Layer 5 of a small transformer language model trained on English Wikipedia (11 layers, counted from 0, width 128).
Take only the direct path to the model's output, skipping the later layers: a vector added to the residual stream pushes a token's score in proportion to its dot product with that token's output vector.

Output vectors of the tokens that the questions are about. A number n stands for n times 0.0028.
" American": -159 -14 19 86 -160 -119 -87 20 14 -40 -98 137 -19 -60 -26 161 225 177 -53 -21 9 -25 -70 -110 35 61 112 -33 -126 0 -64 10 -106 71 -27 192 -132 58 -50 -50 223 206 -40 55 99 -78 -29 21 2 32 -123 53 -112 165 -112 34 9 34 -15 -155 218 -261 -154 -17 123 141 34 -170 -68 -111 -73 -143 82 -23 27 11 55 87 -95 -197 32 -57 159 -9 -189 -4 168 -14 61 7 3 203 -39 -18 -121 -92 78 14 484 112 29 -77 66 -116 265 -349 -43 220 156 -92 -64 -220 55 -55 -10 -176 14 41 -66 40 -110 42 -132 -90 -99 281 115 124
"ton": -76 -24 -50 57 186 -144 -94 -93 49 -41 -74 -2 -43 -352 -251 30 179 -105 154 29 -33 -273 41 -97 -101 118 41 37 15 -142 26 260 -13 90 151 256 -69 -25 -42 -2 -6 -18 91 -238 -10 -256 -10 -243 -8 -108 -226 2 -191 108 34 105 72 20 -51 337 -23 -116 -271 -22 77 100 -126 96 -159 36 212 -25 158 -17 14 -54 169 -90 -310 -56 345 300 108 -63 65 38 -270 -182 142 -116 190 109 -2 -267 -52 -100 -81 124 156 13 80 105 20 72 321 162 2 390 208 -2 -2 60 76 96 -85 -177 -168 -228 30 40 39 50 -96 3 -102 54 -21 46
"ge": 1 113 -56 133 -94 -213 -20 32 -42 -141 -126 209 -127 104 -411 32 268 -238 66 28 333 -142 -65 50 65 -45 184 15 14 120 163 193 -6 -49 234 -64 87 -50 -66 -102 -282 -137 -31 9 145 -94 126 -203 1 -23 -30 -27 -179 -60 5 -46 -112 -187 -124 9 253 61 -166 -157 -10 151 179 -94 121 -100 -6 -127 323 91 -126 188 102 9 -88 -62 20 187 -3 76 -7 -118 -131 -36 -73 63 -3 -49 109 171 59 117 220 -231 239 45 72 247 149 112 11 221 -200 -82 -46 -167 18 34 -40 91 -179 -72 -290 35 150 120 55 -123 -199 2 -107 -58 33 -135
"at": 48 -174 99 122 92 -21 85 98 48 -112 -181 116 -18 -118 110 -33 -176 -27 11 2 -5 -159 263 192 46 -21 -68 19 -257 -23 -5 52 -3 74 -117 219 29 -9 -112 -13 -207 74 111 64 304 63 -27 -5 4 31 42 236 42 -138 -98 -24 71 56 0 -107 -44 -86 102 27 0 75 100 131 -5 87 -155 189 -116 -128 59 -82 -98 29 -63 -20 85 32 -273 45 -56 253 -67 111 142 -185 -90 74 57 3 -73 47 -18 -7 74 14 -78 -136 -101 81 -105 -14 -49 -223 97 101 35 -147 -69 93 56 204 -112 -16 -35 -63 -39 12 -68 76 8 -130 -70 -46
" sh": -27 -149 36 33 100 83 -56 -67 -20 22 36 -11 7 -90 -15 21 -22 -13 -57 62 -65 117 72 -53 44 12 -9 -20 -70 34 -9 -27 58 -135 -67 -50 47 86 -84 -13 117 205 -32 -85 39 10 -3 44 9 -3 -135 -198 254 127 105 24 -88 146 -1 92 -43 -92 -115 -144 -22 101 83 -13 87 -9 -12 8 134 39 -134 -79 33 76 18 3 100 112 43 69 -112 -166 53 -65 -25 102 -73 11 30 158 92 -118 -46 17 117 85 -21 -23 62 33 43 33 -178 25 -91 -129 -104 -124 9 91 -128 -5 -90 156 -106 -24 -162 83 4 -10 34 -30 -59 38
"ated": 1 -233 7 180 73 -93 62 16 32 -33 -99 65 -56 171 -150 -127 214 57 -72 -51 170 173 148 226 59 -103 57 -97 -267 -131 -53 50 -16 -26 32 -39 75 192 -145 -157 -133 162 163 -25 229 -69 -85 79 16 13 63 -14 117 87 -120 88 113 -93 56 47 32 -197 -87 -28 48 55 -73 263 -101 38 -113 -12 -221 -266 123 -57 -160 120 -249 -75 -65 179 -3 28 -55 175 -81 -300 61 29 36 16 -86 115 46 37 91 244 -55 272 -24 190 -141 -73 -79 -178 -12 77 144 262 266 -205 -24 143 24 114 -167 -94 56 -73 1 -38 -156 -51 -246 -40 -251 44
"ident": -54 8 -135 -189 4 113 37 -168 -65 -4 0 151 -136 -320 -307 13 101 22 -217 -62 228 136 148 379 209 4 160 203 -42 -207 82 -12 187 213 42 -27 -95 143 -105 -197 -176 0 -18 -256 260 -29 0 -139 -12 68 14 -123 -36 -65 -85 185 -18 -29 -66 -12 31 -111 -34 -415 141 64 135 27 -125 40 159 -134 -46 -195 -83 43 -33 54 -146 -72 5 264 -52 -4 61 -51 -106 133 -19 -60 -8 -34 -154 66 53 56 -4 119 191 97 159 144 -67 -93 -54 -30 -145 240 15 85 -4 -245 123 -147 215 -68 261 -97 -36 -4 40 -128 212 -106 -21 238 -32 -15
"ik": -162 -31 -158 81 83 -216 -150 -168 -120 87 -101 -37 -94 13 26 -377 4 24 145 17 132 -183 -75 306 81 62 36 -2 -4 -102 -245 37 -177 193 -47 205 -67 -34 -63 -116 -1 113 33 123 10 -107 -117 -164 -19 -78 -98 49 -103 3 -63 -32 151 245 -66 37 83 94 -3 -121 -28 263 31 38 -36 -11 138 -23 31 -72 81 -138 -39 -125 -4 -166 -38 101 22 121 154 185 -101 36 114 134 241 -61 -8 69 91 56 -103 53 3 23 -75 33 84 37 19 89 -101 -68 -94 96 23 -102 -72 -82 166 41 -76 183 -4 -39 2 -32 -79 17 81 49 -32 134
"ater": -51 -83 -37 235 -43 -172 -83 -76 138 -159 -108 243 -259 153 -104 -52 14 -57 -115 -84 -82 -118 -16 224 -24 53 122 -161 -212 -187 -59 34 142 59 -16 218 175 -98 -199 -9 8 78 0 -16 145 98 -165 -57 19 52 40 -12 18 8 116 -89 97 -114 -88 -93 -119 -37 15 -364 -113 151 195 54 3 -11 40 18 -248 -140 -50 -36 243 -85 -84 -186 294 247 -45 -24 295 143 -182 146 180 -45 -22 226 137 229 -115 64 -40 100 353 160 57 35 -93 146 -60 -21 -40 31 69 41 -361 -220 -88 51 51 -62 15 -70 75 -258 -85 99 -162 191 109 -59 47 28
" of": 73 58 38 -54 -76 -143 47 -19 -180 -226 165 -111 53 33 26 -25 -96 89 6 82 60 131 96 -96 -138 -109 -22 -17 101 -123 225 -116 9 17 138 -4 -29 -17 9 -202 46 0 -7 33 -31 154 51 98 14 -118 -181 66 44 -99 27 -89 -15 76 69 -20 6 -245 -77 18 -45 -11 22 -70 -81 -45 34 -45 24 47 -17 126 -3 34 91 -152 -171 143 160 127 56 -33 76 88 -57 -33 206 -62 -2 -94 -75 3 -90 48 -12 14 -120 264 102 21 89 -144 -36 143 -81 -28 -105 0 -41 -16 -118 60 172 -18 -113 140 -21 -166 203 135 73 12 -150 71
"ne": 148 86 -60 180 54 -148 -318 84 -56 42 -165 423 -253 -83 -151 17 39 -283 -70 -2 268 -354 105 127 -120 30 38 194 -65 92 -11 259 54 240 -167 32 -210 78 35 -92 -42 167 275 166 -153 116 -61 -87 9 20 -56 -62 -154 79 -92 -40 -4 -27 67 38 38 105 -119 -37 -4 74 198 31 -159 177 29 133 129 -36 -112 105 -60 62 -181 -209 239 189 -136 -124 89 -72 108 -75 66 102 36 -101 24 -111 147 -38 102 126 120 -60 -142 -19 -181 -106 283 127 -21 13 -232 -62 -130 -26 -90 -39 -121 93 -257 -86 145 -36 122 -147 -30 -190 215 123 -150 -23

Each question shows what one neuron of this layer's MLP adds at an activation of 1. A number n stands for n times 0.003.

n356: 198 -59 113 -44 15 129 -48 -97 -109 -87 29 -4 128 -193 109 42 -205 -82 -3 -31 -39 -36 -97 129 -202 -111 234 101 -152 81 31 98 87 92 -61 35 -178 -111 -83 48 -20 -78 -118 51 -35 61 32 224 232 229 81 -6 240 7 128 -36 -57 13 -131 69 66 -224 -32 153 75 158 67 -215 3 210 -112 -25 91 143 -47 -42 -78 9 -62 -4 66 93 -38 95 -291 -41 -231 23 -138 -102 25 238 -52 -34 90 147 -208 67 -157 -170 84 208 -12 -73 67 18 -14 77 -65 129 -119 220 -27 -6 -10 7 -7 33 51 -78 -53 3 -10 -283 -24 -121 59 -63
Which of these tokens does it push up most? " sh"

n269: 172 -36 24 116 95 100 -31 -103 442 -12 -115 -158 -106 -133 -30 91 -21 -25 -143 -134 -20 -85 123 -97 -113 0 112 42 -21 69 17 62 -72 0 114 3 -111 -94 -187 -95 -139 128 36 28 -13 165 20 138 241 113 -6 -130 213 -58 -61 0 26 53 63 -55 -44 -188 -77 9 175 40 -127 115 -214 -22 181 29 0 -46 78 74 -61 -55 82 107 58 64 -29 -88 50 -127 -21 -163 52 -246 -3 174 -134 3 -57 -13 16 124 -26 -244 -78 104 118 26 87 -20 45 -52 156 84 -13 -189 -86 -68 -96 -87 -48 -30 20 75 -144 -105 -21 -53 53 134 42 111
Which of these tokens does it push up most? "ton"

n244: -12 256 181 -122 -151 111 45 61 141 93 -20 114 97 -194 65 27 -224 -164 44 -134 -36 -61 90 73 49 -43 -151 -18 -36 -9 11 71 -124 -118 -63 151 -326 -39 -59 57 -105 -61 -93 -65 55 107 117 -67 158 27 72 -15 -77 -141 -27 221 -65 9 -69 12 -72 -124 135 147 -13 -88 188 71 -32 25 -30 -9 -84 -46 37 -93 72 173 -14 -154 -229 185 -81 107 -108 157 -143 69 16 -157 -88 80 75 -9 36 152 -128 -105 -55 61 129 -24 -32 59 74 26 44 -13 80 130 31 -252 -114 12 90 124 -103 -13 77 -19 78 167 9 43 0 33 -91 -120
Which two tokens does it push up most, strongest first? "at", "ident"

n139: -106 11 102 187 324 37 -80 66 71 11 -142 -167 16 8 151 43 -62 -193 -105 -94 53 -103 -63 -77 37 89 -53 -16 72 31 75 81 -82 -147 -31 87 139 113 -21 3 -35 -16 29 84 -17 -87 -15 0 -183 33 -212 -94 9 103 -173 -60 29 85 191 16 132 21 7 93 -91 -185 0 172 6 -135 92 8 -78 35 -72 63 -18 31 -52 188 133 -51 -31 -70 -77 -18 44 -16 -41 -36 -155 -149 125 -23 37 53 -3 0 95 -43 -64 -112 -51 -28 64 71 11 72 175 78 87 16 116 113 -30 131 69 -39 -84 -8 -175 -24 13 -176 -120 -38 100 -44
Which of these tokens does it push down most? "ident"

n36: -27 119 -80 -17 -26 -35 -126 147 -33 -55 15 75 -42 -8 16 -50 -186 14 95 126 -127 65 -185 27 -188 -12 -57 83 -150 -74 5 57 211 187 6 122 81 -105 -160 -156 83 -156 0 20 -128 63 -21 67 165 -75 -119 -94 34 -109 6 -86 72 76 -51 69 72 -21 160 32 -130 100 23 -160 -3 -85 162 72 -28 -12 6 253 -113 5 19 239 56 6 96 92 -20 -222 -58 -113 3 -23 69 40 94 131 133 -70 -53 -62 203 17 -3 70 113 -39 -57 -15 -38 33 -3 13 -69 14 -46 27 -142 58 -35 37 -22 -118 -144 -126 110 23 148 89 -72 14
Which of these tokens does it push down most? "ated"

n274: -60 -28 250 -29 57 89 11 -114 -107 -67 34 127 40 151 -73 -25 -60 -26 -116 -107 -34 -141 -115 -78 -179 14 -147 49 125 -38 6 -43 -176 -218 154 299 58 43 -36 145 123 -65 -23 -105 63 -45 -150 13 4 -19 -68 90 -17 -62 130 -236 -3 -30 -151 201 -21 58 41 -10 103 56 100 62 -125 57 183 -107 -151 71 -54 89 3 56 0 3 10 -29 9 162 62 73 -125 -46 -223 -80 -37 197 147 39 -94 135 65 136 53 -19 -83 81 223 26 -211 -20 -214 33 191 -132 29 -93 68 -30 3 -94 36 -10 206 77 -47 -162 -36 19 181 -90 25 -107
Which of these tokens does it push up most? "ater"

n330: -41 -76 -70 -116 91 33 24 -69 9 13 20 28 32 -112 49 42 84 52 44 119 -31 -108 -14 -262 -2 130 26 -13 8 90 -12 -141 -57 -37 -134 21 -52 -63 -44 71 -29 -113 34 -108 -88 -93 17 55 -119 -84 120 112 181 22 108 -41 -184 146 154 -20 70 20 28 -30 -154 -5 178 143 123 200 -92 -33 49 -138 22 -56 162 78 -65 61 38 -25 -25 -129 -81 -98 18 -21 102 -188 -156 -20 267 58 64 49 19 -16 -59 -87 -13 -98 142 -76 11 -71 -6 73 52 243 -79 63 -5 28 5 -25 -42 -61 44 -144 0 117 112 32 19 -113 -63 -86
Which three tokens does it push up most, strongest first? " sh", "at", "ton"

n493: 31 -75 -108 15 249 47 -94 36 -35 63 81 39 39 -94 14 -165 -8 79 -285 -12 124 -79 -70 -72 51 -48 5 65 50 -63 -76 5 -35 132 96 86 -110 27 -155 99 -22 137 0 15 76 -68 21 -44 31 -27 93 78 41 -21 -124 22 -47 12 195 -149 19 46 -18 56 -28 -144 -16 -116 -10 -27 -70 5 100 -3 -102 21 -28 35 -131 129 8 156 -16 -23 -72 -41 0 65 -42 -20 16 -67 132 112 72 21 -15 139 67 -83 -17 -42 2 87 -99 53 71 -23 9 -183 -134 -15 -56 19 -149 39 129 8 -125 20 39 -34 -123 57 185 78 56 94
Which two tokens does it push up most, strongest first? "ne", "ident"

n149: 28 -49 23 -59 -57 -53 101 50 174 193 -26 17 96 -19 38 -26 -110 16 -54 53 -26 46 -50 106 31 63 54 39 -157 83 12 106 32 170 141 18 63 -13 25 38 -47 -10 122 134 -76 111 22 -16 -106 -125 76 -40 46 -47 13 -58 93 -117 -20 187 112 20 -72 -35 -33 -199 97 84 -128 -148 34 83 35 -156 -184 -78 0 70 -76 -92 -26 55 28 -20 -31 -188 12 67 14 -208 138 -206 -56 117 54 -28 218 -37 -47 99 -34 45 -102 59 59 -82 52 -106 -69 -33 -79 31 -41 114 -125 63 -83 -55 -206 -70 14 77 76 154 51 -31 23 -157
Which of these tokens does it push up most? "ne"

n296: -13 -120 0 -48 -32 19 278 -93 -49 -92 181 -214 118 -67 -57 19 -31 -52 -11 135 54 -52 55 -3 112 36 -188 -88 -68 -125 57 -77 21 -51 26 73 -17 19 81 137 55 -116 173 -59 -83 52 -24 -72 80 -80 53 -3 101 -233 -36 -58 146 59 -95 105 74 82 195 94 78 -52 43 162 -194 -151 70 114 21 -27 79 -82 44 94 -56 -85 31 58 -256 -65 -78 108 -35 55 0 -71 -33 70 -84 -40 84 138 99 -84 -79 129 -41 50 37 5 -8 72 84 -117 102 -6 214 33 -100 37 84 -104 -108 208 -67 -51 -18 14 -37 31 8 -132 -140 -126
Which two tokens does it push up most, strongest first? "at", "ated"

n430: 47 -41 -29 -127 91 -90 -115 24 76 -170 -67 36 -183 4 132 75 94 98 -43 -67 12 -75 -103 -12 -34 -4 -284 -145 -137 174 -25 313 -32 -158 -62 146 59 26 -168 35 -119 139 72 -15 -52 -105 202 -51 292 75 307 -25 91 91 -108 -120 4 -153 41 21 -79 78 -230 -139 8 176 104 33 120 141 -127 -365 21 82 -130 179 0 -21 -75 50 42 -55 -90 -244 248 109 -69 -63 -40 -139 -137 -206 127 -160 66 127 131 8 87 -19 219 87 107 77 -53 4 -360 44 192 126 198 -105 -254 -106 115 -110 12 91 54 -143 185 26 123 156 -230 -22 34 30
Which three tokens does it push up most, strongest first? "ge", "ater", "ated"

n220: 93 147 108 18 23 -10 17 -3 21 -54 131 103 -35 -102 86 -154 -28 91 0 6 -168 3 -85 -60 -25 22 49 -77 37 44 -21 5 -14 -100 -23 -24 10 65 95 52 22 -65 8 139 183 31 24 24 -175 -78 -2 5 117 34 35 -11 92 -120 119 67 60 -66 153 62 -130 63 -153 -125 -24 51 -27 -39 -66 131 72 -13 -31 60 62 -135 139 -13 19 -136 -113 -180 95 -141 -205 -39 -11 -44 102 105 -12 147 -138 8 82 28 64 -30 -50 2 69 33 -16 -144 -85 78 -106 -75 83 12 -33 -124 95 -130 -97 -52 162 30 -172 -140 -15 48 195 43
Which of these tokens does it push up most? " American"

n465: -94 27 40 265 167 120 -6 -50 72 -63 22 -90 64 -135 24 83 25 124 -20 -162 -165 -58 -53 -30 13 24 150 -5 95 -11 45 36 137 3 26 119 -72 110 -151 66 55 -116 -132 6 15 112 -92 -38 61 -3 88 83 -212 -135 -64 132 -57 -165 -129 5 -185 70 -116 109 -110 11 82 -187 47 73 94 -88 119 -103 -37 106 124 121 -118 46 -117 44 -80 112 -3 -72 22 -167 -24 157 6 30 34 -66 -38 160 12 -71 -53 -91 -22 6 113 -127 8 42 -46 -3 -147 64 -37 94 -58 113 28 96 117 184 3 -197 69 -35 -94 -31 -77 147 0 -45
Which of these tokens does it push down most? "ated"

n66: -275 42 -64 47 -77 -53 -169 58 80 -21 125 -59 30 -120 -71 21 -156 -159 54 -112 96 159 48 -150 -80 -7 56 -69 -18 -66 -3 -182 -26 16 -32 42 16 18 113 -101 -45 0 174 25 7 -76 -69 -131 -67 -58 -119 3 142 -190 -24 -44 56 107 -10 78 -64 -134 -44 207 -48 27 84 30 -178 46 167 149 276 321 103 77 20 -69 119 -40 -88 -67 32 88 -65 263 46 159 -331 19 154 47 -168 35 122 -76 51 -118 71 76 -63 0 14 -85 -71 40 105 81 127 -39 -95 24 101 18 124 29 42 152 -30 56 -134 -3 -115 -43 106 -24 -215 -80
Which of these tokens does it push up most? " of"

n489: 52 144 -57 108 72 -39 -121 40 -8 15 -89 -24 -94 43 -20 140 -38 -30 -109 -106 -65 -159 -31 -39 -20 81 -19 -13 -15 16 142 -5 -61 -36 46 -98 9 31 4 139 58 11 -154 158 -141 44 53 -91 114 2 91 -24 -193 -2 11 123 -60 -194 -72 -26 72 -74 -158 88 12 -9 -50 7 24 -9 -59 -88 12 27 -25 38 -64 -72 60 74 -55 -33 54 26 50 85 90 24 -77 -60 10 49 -156 126 15 170 -54 100 54 78 -4 -34 28 -6 -27 -121 -58 5 68 93 58 -54 -2 -67 71 -56 94 52 -111 -7 134 42 -71 -36 -25 105 51 150
Which of these tokens does it push up most? " American"

n28: -65 33 100 124 -101 19 -110 -50 72 208 45 134 -144 -10 -207 63 -19 -63 7 68 -160 -37 -192 -40 -73 254 -87 -37 -122 -73 0 -180 25 11 45 -108 11 -200 255 -52 57 -26 7 -38 -126 -24 -137 25 -93 -67 3 -32 56 -71 298 -52 90 -196 -98 -106 195 159 28 -270 -140 349 25 167 -25 116 99 -55 -163 -230 -93 121 -83 156 184 70 -74 39 55 -21 12 -53 -101 80 58 76 94 133 102 -91 10 69 -21 -10 213 -50 43 182 35 -25 116 84 -98 -107 -98 66 24 195 14 33 -3 -71 149 -93 -153 -298 -65 10 -10 34 141 -30 53 -133
Which of these tokens does it push up most? "ater"

n213: 79 -123 -147 112 -17 61 31 -29 176 15 -144 104 -30 40 -133 135 34 57 -9 -266 -186 188 73 -7 -79 -155 130 51 -24 -109 57 -268 -97 160 -34 -79 107 -36 -212 125 81 -207 29 -37 -97 47 -104 38 186 -57 60 -131 -30 -70 -48 90 140 -126 -29 107 20 33 7 -16 35 18 -137 194 -180 125 -149 35 -110 141 -89 -67 34 26 -7 0 84 89 -159 -16 -43 0 -143 -128 -143 87 52 83 -3 -66 24 36 86 31 -205 127 -18 88 112 76 0 -16 13 29 -114 -10 63 103 163 214 80 -29 6 23 10 289 -23 80 73 -61 -28 -33 -99 -178
Which of these tokens does it push up most? "ated"

n27: -99 126 -91 -36 139 91 115 47 -94 66 -21 61 70 -45 142 -202 4 -106 99 -23 179 -102 84 -201 103 35 51 -19 -118 -153 -231 -14 -195 -31 59 -148 50 35 173 -76 -104 -48 161 117 -272 -234 -75 -10 70 0 92 -254 11 17 183 -59 -48 3 -41 15 66 -66 15 43 23 41 26 46 -67 29 -7 43 -38 28 113 -74 60 9 -46 42 -56 -37 18 -115 -157 164 88 34 140 -183 3 153 -178 73 -121 107 -70 161 -198 -3 38 118 -6 86 252 10 -50 -98 18 113 49 -206 -63 231 -68 -70 131 95 -18 -75 -7 122 95 -64 -117 -215 155 -10
Which three tokens does it push up most, strongest first? "ated", "ik", "ton"